Layer 3 of a small transformer language model trained on English Wikipedia (8 layers, counted from 0, width 128).
A neuron's activation on a vector x is SiLU(gate . x) times (in . x), where the dot is the dot product.

Input weights of the MLP neurons that the questions are about. A number n stands for n times 0.0021.
n60 gate: 30 -6 6 -1 24 38 -39 -36 -4 40 -42 -28 -6 -8 -26 13 -26 26 -2 8 20 -34 -5 38 27 24 -31 -24 -6 -5 34 25 31 2 28 48 46 -3 -30 -5 -23 21 -42 -25 17 22 -8 -34 22 37 9 -10 -25 -26 -15 -24 20 -31 -18 10 -41 0 -14 -24 29 10 -20 32 7 8 -35 -34 7 64 -8 28 -56 31 -56 -3 -42 66 -13 -14 -30 -27 36 0 -6 -30 -26 -48 84 12 -37 32 28 23 -41 31 8 -12 -43 -78 -10 29 43 37 47 25 -22 78 -6 5 17 34 29 11 -15 -13 -19 -21 -23 -27 30 26 -38 -22
n73 gate: 47 -34 -40 39 -39 -15 36 -10 -46 -41 -31 -6 -72 -32 28 -28 25 19 -8 11 62 -14 28 -23 13 -18 6 -23 24 15 33 -39 39 47 -18 24 -27 14 -34 26 48 -8 34 33 5 13 -8 -51 -20 21 -10 0 -31 -27 -41 4 42 -15 75 -29 -63 -3 32 35 45 10 32 -39 -10 47 34 51 -24 -40 -10 26 0 -18 -41 6 -8 -52 -44 -55 19 -3 11 -3 -57 74 -13 23 -18 27 10 26 -47 -1 2 -63 61 -26 -18 9 16 -17 11 20 9 40 32 56 29 -20 -67 -9 -26 -46 30 94 -12 -1 -70 7 10 -16 -21 -26
n84 gate: 19 -42 9 -40 -34 -7 -66 -30 54 17 -54 31 -21 -55 -16 -2 -3 35 -10 5 32 -57 -32 -5 16 -16 -35 16 -54 39 40 38 12 13 -26 -13 18 -43 -16 -13 -43 -6 34 -51 17 -35 -45 -34 -4 -13 14 26 37 -22 3 -5 27 -16 17 -11 53 8 -48 62 55 -7 -31 -11 23 93 -63 3 37 -3 60 21 38 38 -49 19 -7 4 -28 17 23 -32 62 -15 11 -8 16 5 -28 46 -21 3 -9 -22 13 55 3 32 -20 -35 10 -9 13 -26 29 5 -17 19 -49 12 -20 -42 -9 11 -31 -33 -28 18 45 17 -47 45 11 -2
n112 gate: -36 21 0 3 -9 8 -48 56 -17 11 22 18 17 11 -5 -17 36 -9 22 -43 60 -2 -95 60 0 24 4 1 -2 27 18 62 5 -32 43 20 -46 19 -7 4 19 -10 10 0 28 23 1 -17 -13 13 36 -80 -6 27 -16 11 24 -21 56 15 -38 -2 26 -25 32 -43 24 11 -4 11 -4 -35 -17 -37 11 47 9 25 2 -19 4 1 4 -41 -51 30 -8 79 -9 -24 -28 8 14 -32 -14 -13 -8 -16 43 -10 -37 6 15 -35 1 -26 51 2 -42 -21 50 -42 -19 -10 75 -16 -21 -13 22 28 36 -35 -20 -11 22 -3 1 -8
n129 gate: 21 -39 -1 31 42 -53 -44 0 -9 0 -42 -34 -10 -18 -16 56 20 -12 -6 37 -14 -32 -10 12 44 -33 -47 -22 8 56 12 -18 12 -7 -34 6 18 -23 8 -20 -7 18 -24 -19 14 54 16 43 6 -25 -31 -21 -16 -51 28 34 -12 -54 -16 -59 3 -30 -12 -16 17 -10 33 -4 -59 50 -21 7 9 3 15 49 43 5 -16 -49 20 8 -25 -23 12 23 12 -61 -4 -3 4 17 15 85 72 3 -20 4 11 -9 25 26 29 -19 -6 51 18 -20 6 8 19 -27 -29 -3 -23 6 -27 16 -33 -34 27 18 36 -10 -42 -48 -27 -38
n132 gate: -18 29 -37 -36 -4 -13 -12 14 -3 4 22 -16 14 -24 4 -13 24 1 79 -16 -11 59 47 -81 -9 -2 -34 -20 21 19 -37 15 25 -3 30 -9 14 35 22 -21 23 1 -51 2 17 -39 -14 -11 -39 -14 -34 -20 68 15 -25 1 -51 24 43 2 9 3 8 -2 8 52 -10 12 -6 -26 38 18 38 -7 -21 6 -37 -32 16 -2 -19 75 -50 36 -5 -19 24 36 -20 -25 37 6 -4 -9 -12 -51 17 47 42 -31 -8 -56 -45 -2 9 13 6 60 -8 22 -37 -2 77 10 -11 -7 -20 -22 -28 -69 57 -22 -43 -55 -30 1 -28 4
n136 gate: -16 -4 -56 55 -47 22 37 -1 28 -17 -30 -62 17 45 -6 4 13 7 18 18 22 51 33 0 -2 -45 -37 -3 9 1 -7 -6 -18 7 -7 24 -16 5 -57 16 -27 -19 -25 0 34 -32 -48 1 21 18 -11 -20 -36 -8 55 -18 47 -1 -17 4 -4 38 13 62 44 -16 33 45 8 8 2 24 0 -13 -16 -26 -6 -26 26 -10 7 -43 18 21 47 0 -33 64 19 -5 -25 63 -6 9 23 45 -13 11 -43 -28 -7 -18 -8 -20 -37 15 7 43 -2 14 6 -47 -24 26 -3 21 -17 -45 -23 25 17 5 32 12 17 -7 -46 -8
n263 gate: -13 -3 -8 -43 27 15 81 -41 11 -13 12 21 -5 27 -40 -40 -15 -17 50 -21 -29 21 11 28 -45 20 64 -6 -35 -5 -60 -61 -5 -14 -14 -23 -41 -17 -37 14 -17 -15 -26 -6 -28 9 30 5 19 -31 -37 -21 -15 10 54 26 4 30 15 -10 1 4 -17 7 -30 -18 66 21 26 14 8 -12 33 -50 0 -5 11 9 0 20 3 2 -30 22 -73 0 -32 -10 2 17 -37 38 -17 -50 7 -30 2 -13 -34 -46 -7 -45 -2 -18 -31 17 -7 -29 0 -21 11 2 -7 38 9 24 26 -26 27 -14 -8 26 -8 -41 28 16 1 31
n281 gate: -19 -39 -30 44 31 16 -21 5 -43 13 23 59 -51 66 44 -17 -1 11 -27 -34 -11 13 52 -26 2 -12 44 -14 2 16 -1 -20 -32 14 -14 47 -59 -17 5 69 14 -42 15 4 3 -5 -22 -32 -17 -36 34 -43 6 53 19 16 6 -5 -3 1 34 27 5 -25 -7 13 22 13 -36 -14 49 -3 -40 -27 36 9 -52 -30 -28 11 -13 3 12 -27 31 -8 -50 10 2 -27 29 5 1 3 92 51 -27 -44 -37 -21 -17 22 8 23 4 9 11 -9 -21 32 -3 -6 -20 -19 18 -26 36 23 -12 44 -19 55 -28 -22 38 45 -15 -21
n292 gate: -35 32 -48 -19 -18 2 26 -25 48 -8 -9 13 0 -41 -12 -10 -21 60 -10 10 -17 37 -28 35 -21 -7 -74 -39 -41 54 -41 42 -67 36 4 -35 67 14 -9 -26 -61 24 -2 7 -4 59 34 -13 6 5 34 -9 22 -38 29 -35 4 -11 -6 33 -12 -2 4 -9 29 13 39 -37 37 11 -15 8 -54 12 -11 -28 24 -5 -2 22 -25 -22 -22 -21 -25 9 -16 29 -13 48 -4 15 -40 12 23 -41 28 6 8 -7 29 -70 -21 -34 31 12 20 -34 30 34 -10 50 1 -16 -4 -56 22 11 11 -23 35 30 37 -42 29 16 1 42
n60 in: -41 28 36 -18 -10 4 21 -20 -28 -35 29 -9 13 -19 -16 38 -38 -16 8 24 -22 -43 -22 -6 1 -30 21 -17 13 -18 -6 -13 -39 51 -42 -63 -14 30 9 13 52 -3 -43 -16 -40 -8 -10 23 3 38 17 7 5 39 -9 70 69 63 -42 1 -5 -37 -2 57 3 41 22 -31 10 47 3 35 -24 -10 -19 -14 -6 24 6 21 26 -14 -34 -7 8 -36 -13 -1 -15 16 -3 26 -20 -13 -25 -12 -35 -2 79 -28 -28 50 20 9 16 -12 -6 -15 -6 2 2 12 7 -14 13 -8 14 3 -34 -64 23 16 15 -35 -7 43 -56 8
n73 in: 37 44 -13 -11 -39 16 -30 7 58 7 -4 15 -3 -17 -30 -23 -26 15 32 14 12 -37 -13 -25 46 -6 12 -25 3 -56 -31 6 2 51 -87 -29 36 24 -18 -28 21 -2 24 31 11 -10 6 -24 9 21 18 40 24 -39 64 8 -33 8 10 1 34 23 -8 1 0 -25 -10 -1 59 17 22 26 -12 -33 -5 8 37 -15 -17 23 -23 -10 10 12 -20 -31 1 26 -30 15 -6 -31 -22 38 -12 62 6 18 -11 21 -96 45 40 -21 51 -61 18 -12 37 -63 -50 57 26 32 41 -22 52 -12 -27 -10 -75 5 -7 46 17 39 17 -30
n84 in: -14 -11 -8 -7 30 13 39 -10 -2 -3 -30 11 61 25 9 -1 0 -17 -28 50 -11 -27 60 -30 -84 -2 9 -39 14 -1 -12 7 1 -48 -32 -48 3 -32 14 1 -18 25 -23 40 -35 13 -1 18 28 7 6 -10 6 -39 11 44 -8 -6 -15 -26 0 -3 -22 32 21 11 54 17 22 -58 21 35 -33 -1 -48 26 23 -8 -27 -9 -19 -40 -2 0 59 -49 -5 8 -2 5 -38 31 -33 -30 -37 5 2 -8 3 -22 -35 -12 14 37 -11 32 47 -20 36 11 7 37 -36 15 -24 -12 -24 18 -18 20 36 71 2 -13 26 -5 -6 -14
n112 in: -15 18 -22 -14 -19 13 18 47 41 -38 22 12 -43 27 41 -22 36 20 25 20 42 54 7 13 -15 21 -42 18 -19 -38 5 -25 4 -14 15 -7 -17 0 0 11 21 35 38 -13 -4 -43 21 -30 12 5 -22 -22 13 7 -52 -15 -37 -40 46 -10 -9 44 -20 -33 -11 -14 17 7 40 26 -26 -13 28 12 -56 -26 11 0 31 7 -16 53 22 -40 -33 55 -12 -9 24 -19 11 33 -9 -5 -6 24 9 -2 29 -41 -24 -39 -16 -14 -10 0 -31 32 -2 -7 0 -9 -16 29 -6 23 2 -55 21 30 20 -11 -12 -16 -35 28 27 22
n129 in: 8 19 8 22 -66 -12 14 48 47 68 -39 11 69 -15 14 -16 31 -56 21 24 5 -8 8 3 -30 13 52 -2 -9 41 39 -27 27 -22 41 -11 -11 -20 -3 -3 -4 -29 -20 -22 -24 -7 -30 -6 -44 -1 10 31 0 23 -3 24 -46 11 45 -19 10 20 -29 31 -12 -30 -24 -6 -3 59 -8 -7 -2 0 -30 44 37 18 1 10 5 -7 9 80 52 -7 2 14 -29 -3 -32 2 34 9 23 -10 -3 -37 -19 20 -20 30 -41 34 -34 63 14 -5 9 14 -23 22 25 3 -15 -23 -9 -5 35 2 16 -11 11 8 -7 15 -72 6
n132 in: 22 -12 8 7 1 -15 6 26 12 -46 -7 -23 15 -24 -3 -10 10 14 17 -16 2 13 -20 -53 -23 -17 5 1 17 20 -21 56 -8 34 -6 -41 36 9 44 13 -5 -16 -9 25 13 -40 3 -6 -16 -16 -35 -25 39 -31 -21 13 -23 35 47 -30 6 34 -1 1 -9 35 20 11 26 27 -10 6 -1 35 16 28 9 5 -15 -34 -32 58 -16 26 13 29 24 27 -8 -40 4 33 -13 -5 -64 -17 -4 38 1 13 12 -46 -29 -14 -5 49 12 -6 9 -4 16 -3 31 -41 -32 -9 16 -48 -14 -6 30 -13 21 -20 28 39 9 1
n136 in: 12 42 25 41 20 -9 -1 26 12 24 3 24 -30 -30 36 -35 -49 -26 -25 -17 8 -9 36 -51 19 -2 -22 28 -16 32 2 -27 -1 -16 -25 5 5 -27 7 49 -39 5 0 9 -2 -31 4 3 -28 -2 -1 15 -3 -29 -41 14 12 -74 49 -20 -9 9 29 -30 -15 11 46 14 2 -73 37 0 17 41 -23 -28 36 15 -31 -69 30 -12 48 29 -3 15 10 40 -3 -2 -26 11 -28 -31 -3 0 2 -29 -1 -7 16 -12 -20 9 19 -31 -3 -36 2 11 34 27 -6 54 -7 -12 12 6 -12 6 29 -20 28 -7 24 34 -50 17
n263 in: 10 -2 10 -22 33 -19 -5 10 4 17 18 23 11 20 -32 36 -16 -23 57 34 45 24 49 57 -29 33 14 26 5 -16 -22 2 20 -13 27 -36 -27 26 17 44 -10 -34 -49 -6 47 -29 11 -34 5 -32 -5 27 -7 7 28 4 12 46 -17 16 0 15 15 -11 -10 30 -23 -28 -30 -12 -1 -13 -41 -62 -25 -6 -28 8 8 -60 -23 21 -42 48 -23 -27 -42 8 -14 -18 -36 38 43 -29 23 21 -15 -42 -17 -26 -32 -12 12 -18 -18 32 -25 44 -14 -10 -8 29 -10 19 -6 71 -10 17 34 4 -7 32 36 -43 -6 47 22 -41
n281 in: -1 -13 -62 -54 -33 32 39 -25 -11 23 3 -19 33 -34 -39 3 9 -9 25 24 -16 -2 -17 -6 22 -64 -20 7 2 -26 -21 20 42 -44 7 5 57 9 -26 13 -14 -32 16 -49 28 29 -4 6 -13 16 -4 2 -4 -60 -19 1 -43 -27 -51 79 55 -22 -7 36 -31 -18 -45 31 -32 -13 -10 -41 35 59 10 43 9 -19 -17 -6 31 -15 29 7 49 36 20 -7 -25 32 43 17 -9 46 5 16 -4 25 -8 18 -16 6 16 39 6 -28 33 68 -69 -10 -54 13 16 1 10 40 52 -30 -9 8 22 3 5 12 -32 20 -32 57
n292 in: -18 -7 -14 -5 -49 -53 44 -25 11 -11 5 -10 -13 17 13 -6 8 2 -26 2 -26 49 8 20 11 47 -4 -4 32 -29 2 -21 17 -26 -8 -8 10 -3 -21 -6 -41 -31 7 21 -25 35 -38 2 54 17 47 -30 -28 12 -4 17 -36 26 25 48 -16 49 40 -12 -8 17 -13 23 -18 -1 9 2 -21 -6 -7 2 51 -25 -9 -11 -31 -6 -39 -39 -30 1 -57 24 12 27 6 16 -36 -35 -10 -23 6 5 -1 -6 1 -30 -54 31 30 20 17 -31 39 7 -6 36 -36 27 -20 29 -10 -30 -49 -11 75 -11 12 24 8 -14 -27 34

Each question shows a token from some text and the vector x that enters the MLP there. A number n stands for n times 0.074.

"80": -7 17 15 -2 25 28 2 23 8 -5 -40 -20 -25 -38 0 10 22 0 29 -1 -6 40 -1 14 10 22 1 0 -26 1 0 32 -35 -21 -41 -30 -14 7 0 -11 6 6 27 -10 -22 -10 11 5 41 11 6 -10 -20 -14 -43 9 -4 10 12 5 -12 1 16 -8 0 18 9 36 18 9 -19 0 -20 1 12 15 -6 32 34 32 8 -4 -18 15 -4 32 22 12 10 -9 2 3 -18 27 -34 -5 -9 21 2 -30 0 -8 -14 8 -21 -5 10 2 -27 -5 -10 2 -4 3 -7 10 -5 -21 -6 21 -9 -12 16 -7 -17 0 0 4
The two highest activations, in order: n112, n132

" the": 23 -11 -13 -8 -5 -12 1 -7 11 -26 7 -43 -23 21 -2 0 -23 4 0 21 -1 1 -8 2 6 27 1 12 3 3 5 -9 12 6 -3 7 -11 23 -13 2 5 15 -19 -5 -12 -19 -4 10 23 11 19 35 0 -27 -3 3 -18 -10 20 0 -1 5 12 -10 18 -25 13 -11 8 19 -22 12 -20 16 -6 -5 18 94 -14 -35 -20 -2 4 -6 -3 14 9 3 -6 -18 26 -12 -11 -6 1 2 13 -5 -16 -15 -29 -20 8 -9 14 6 -21 25 -19 33 17 31 -13 24 -3 -13 1 13 -17 11 -1 6 43 4 -1 9 -6 20
The three highest activations, in order: n292, n136, n73

"al": -38 -25 5 -20 4 21 -18 5 -12 -33 -16 -31 -12 8 -6 22 -14 -36 2 -19 -7 -13 16 16 20 -18 11 10 10 14 -2 -3 3 -54 -6 -45 -11 -29 -9 -34 -23 16 -18 -5 -14 14 14 -17 9 -30 24 10 -24 -23 -1 21 -2 3 -25 4 -12 -6 -26 40 17 -10 -27 -6 1 13 4 44 19 -14 25 -36 -12 27 -33 -1 0 0 15 7 31 22 10 -10 18 21 13 12 -9 -18 -9 7 19 6 16 8 12 2 -7 0 4 23 6 -11 12 25 1 9 0 7 22 14 18 -21 -38 34 4 -8 -1 14 6 -2 15 11
Which neuron lights up most? n84

"ost": -1 15 2 -24 -16 12 -34 3 -23 -23 10 -20 -18 -24 -5 -5 20 10 -15 19 -4 -18 -10 -5 4 20 1 -3 10 20 -11 14 21 10 20 -55 2 6 -10 25 21 0 4 20 -23 0 1 -18 -15 -10 -22 8 -4 7 10 4 -13 -8 0 3 -11 -38 2 18 -9 18 -8 7 24 38 -24 -16 -6 28 8 17 -39 28 -12 -16 1 4 17 -3 -11 -20 16 -20 -14 4 -4 2 19 -10 10 -44 -44 -5 -9 18 8 -2 -1 -3 14 15 -30 23 -18 7 14 13 -9 36 -25 22 14 55 -10 31 -36 3 8 -22 13 30 -8 27
Which neuron fires most, and how strongly? n60, at about 1.8

"et": 19 14 15 -28 9 -10 -12 -34 3 -14 2 -15 -10 10 -22 13 36 -17 -9 27 -8 17 10 -5 33 26 25 -13 -4 4 -37 10 1 -30 1 -29 -23 -12 -26 5 -14 17 13 -12 13 27 2 16 -1 -32 -8 2 -26 -39 18 3 -25 12 -6 6 -24 1 -19 12 36 9 -19 1 30 34 14 12 -7 25 11 3 -9 -9 -13 11 10 37 -17 5 -17 -21 14 8 12 -1 -6 -5 -11 31 8 -9 -1 -3 -4 -4 -37 9 -14 17 -12 -19 11 -5 -22 -3 12 -6 -23 -35 -2 10 19 8 -30 56 -23 41 3 0 -21 10 7 6
Which neuron lights up most? n84

"|": 32 -17 -9 22 8 -17 7 13 4 -2 5 -5 -1 6 -11 29 -28 28 -12 34 19 -1 25 27 24 2 18 7 15 -16 -2 -1 -6 -8 0 11 15 14 -24 -4 7 -9 -3 -27 -3 7 -3 22 9 3 18 2 -30 12 -16 25 -37 6 20 -11 -6 -5 -2 9 5 -6 -1 15 31 -33 7 0 -26 -1 -17 -19 -1 62 -17 -19 -9 -13 19 -14 -17 -3 -2 -10 22 -8 16 -13 -34 11 15 10 32 -4 -16 -16 17 -34 -5 15 16 13 19 23 -36 23 5 15 -18 12 26 -20 -23 1 -2 12 5 15 42 13 -9 29 -2 -5
The three highest activations, in order: n136, n292, n132

"s": -29 7 13 -9 21 19 -13 8 13 5 -10 -5 -1 -3 4 -10 1 -3 0 7 -12 -6 -2 9 46 6 29 -21 -34 -17 -40 34 5 -16 13 11 -6 -12 19 -28 -18 -5 -4 1 23 -21 -25 9 21 -20 -26 18 -16 -20 7 -2 -24 2 5 15 5 -16 -14 26 -3 -8 2 -5 40 6 -5 -5 34 4 6 -2 -3 7 3 15 16 19 -6 11 -11 49 -13 12 -14 -12 20 24 -17 -7 15 9 -2 16 20 -14 46 -27 0 2 -1 -8 16 -37 -12 30 7 -24 8 26 -22 15 -18 15 -25 -25 -1 -4 18 23 11 33 -21 24
Which neuron lights up most? n132

"===": 9 3 -23 14 2 -17 2 6 -1 6 -12 -16 -4 -7 8 27 -15 -2 -6 7 26 -30 13 -13 4 -15 17 -6 15 -11 -3 -6 6 -27 13 9 -11 -3 -40 6 -9 5 -38 -10 -32 -20 -16 -10 25 -16 -15 26 19 -1 -31 34 -29 16 16 15 -18 6 14 -8 9 -5 43 21 3 -27 1 1 15 11 0 -22 10 39 4 -46 -11 -4 -15 0 -33 13 4 11 27 -1 24 -5 -28 6 -8 -6 35 5 3 5 16 -24 -4 29 -13 -7 18 38 1 47 29 14 2 18 20 21 -15 21 8 -1 14 14 19 -10 -1 -1 -34 11
Which neuron fires most, and how strongly? n136, at about 1.5

"i": 1 5 14 -7 16 -26 -26 -3 4 -16 -7 2 -11 2 -7 7 -11 -18 11 18 -27 31 -17 8 42 -12 -5 13 12 -6 4 21 -13 -12 12 -14 0 -16 -20 10 5 -15 21 -4 -31 -24 7 29 -6 13 -11 21 -13 -21 -4 12 -9 -6 -32 3 -7 -12 -7 -28 -17 -7 2 0 46 10 -19 -19 14 24 7 -22 -10 -10 -10 -12 4 10 -36 20 -9 40 -7 18 7 0 -5 15 6 -18 -33 18 -10 -8 24 13 -11 -45 13 24 -7 -11 11 -16 -15 23 7 14 19 -10 -10 4 -21 -25 -64 14 -49 18 12 -14 -23 -10 -8 3
Which neuron lights up most? n60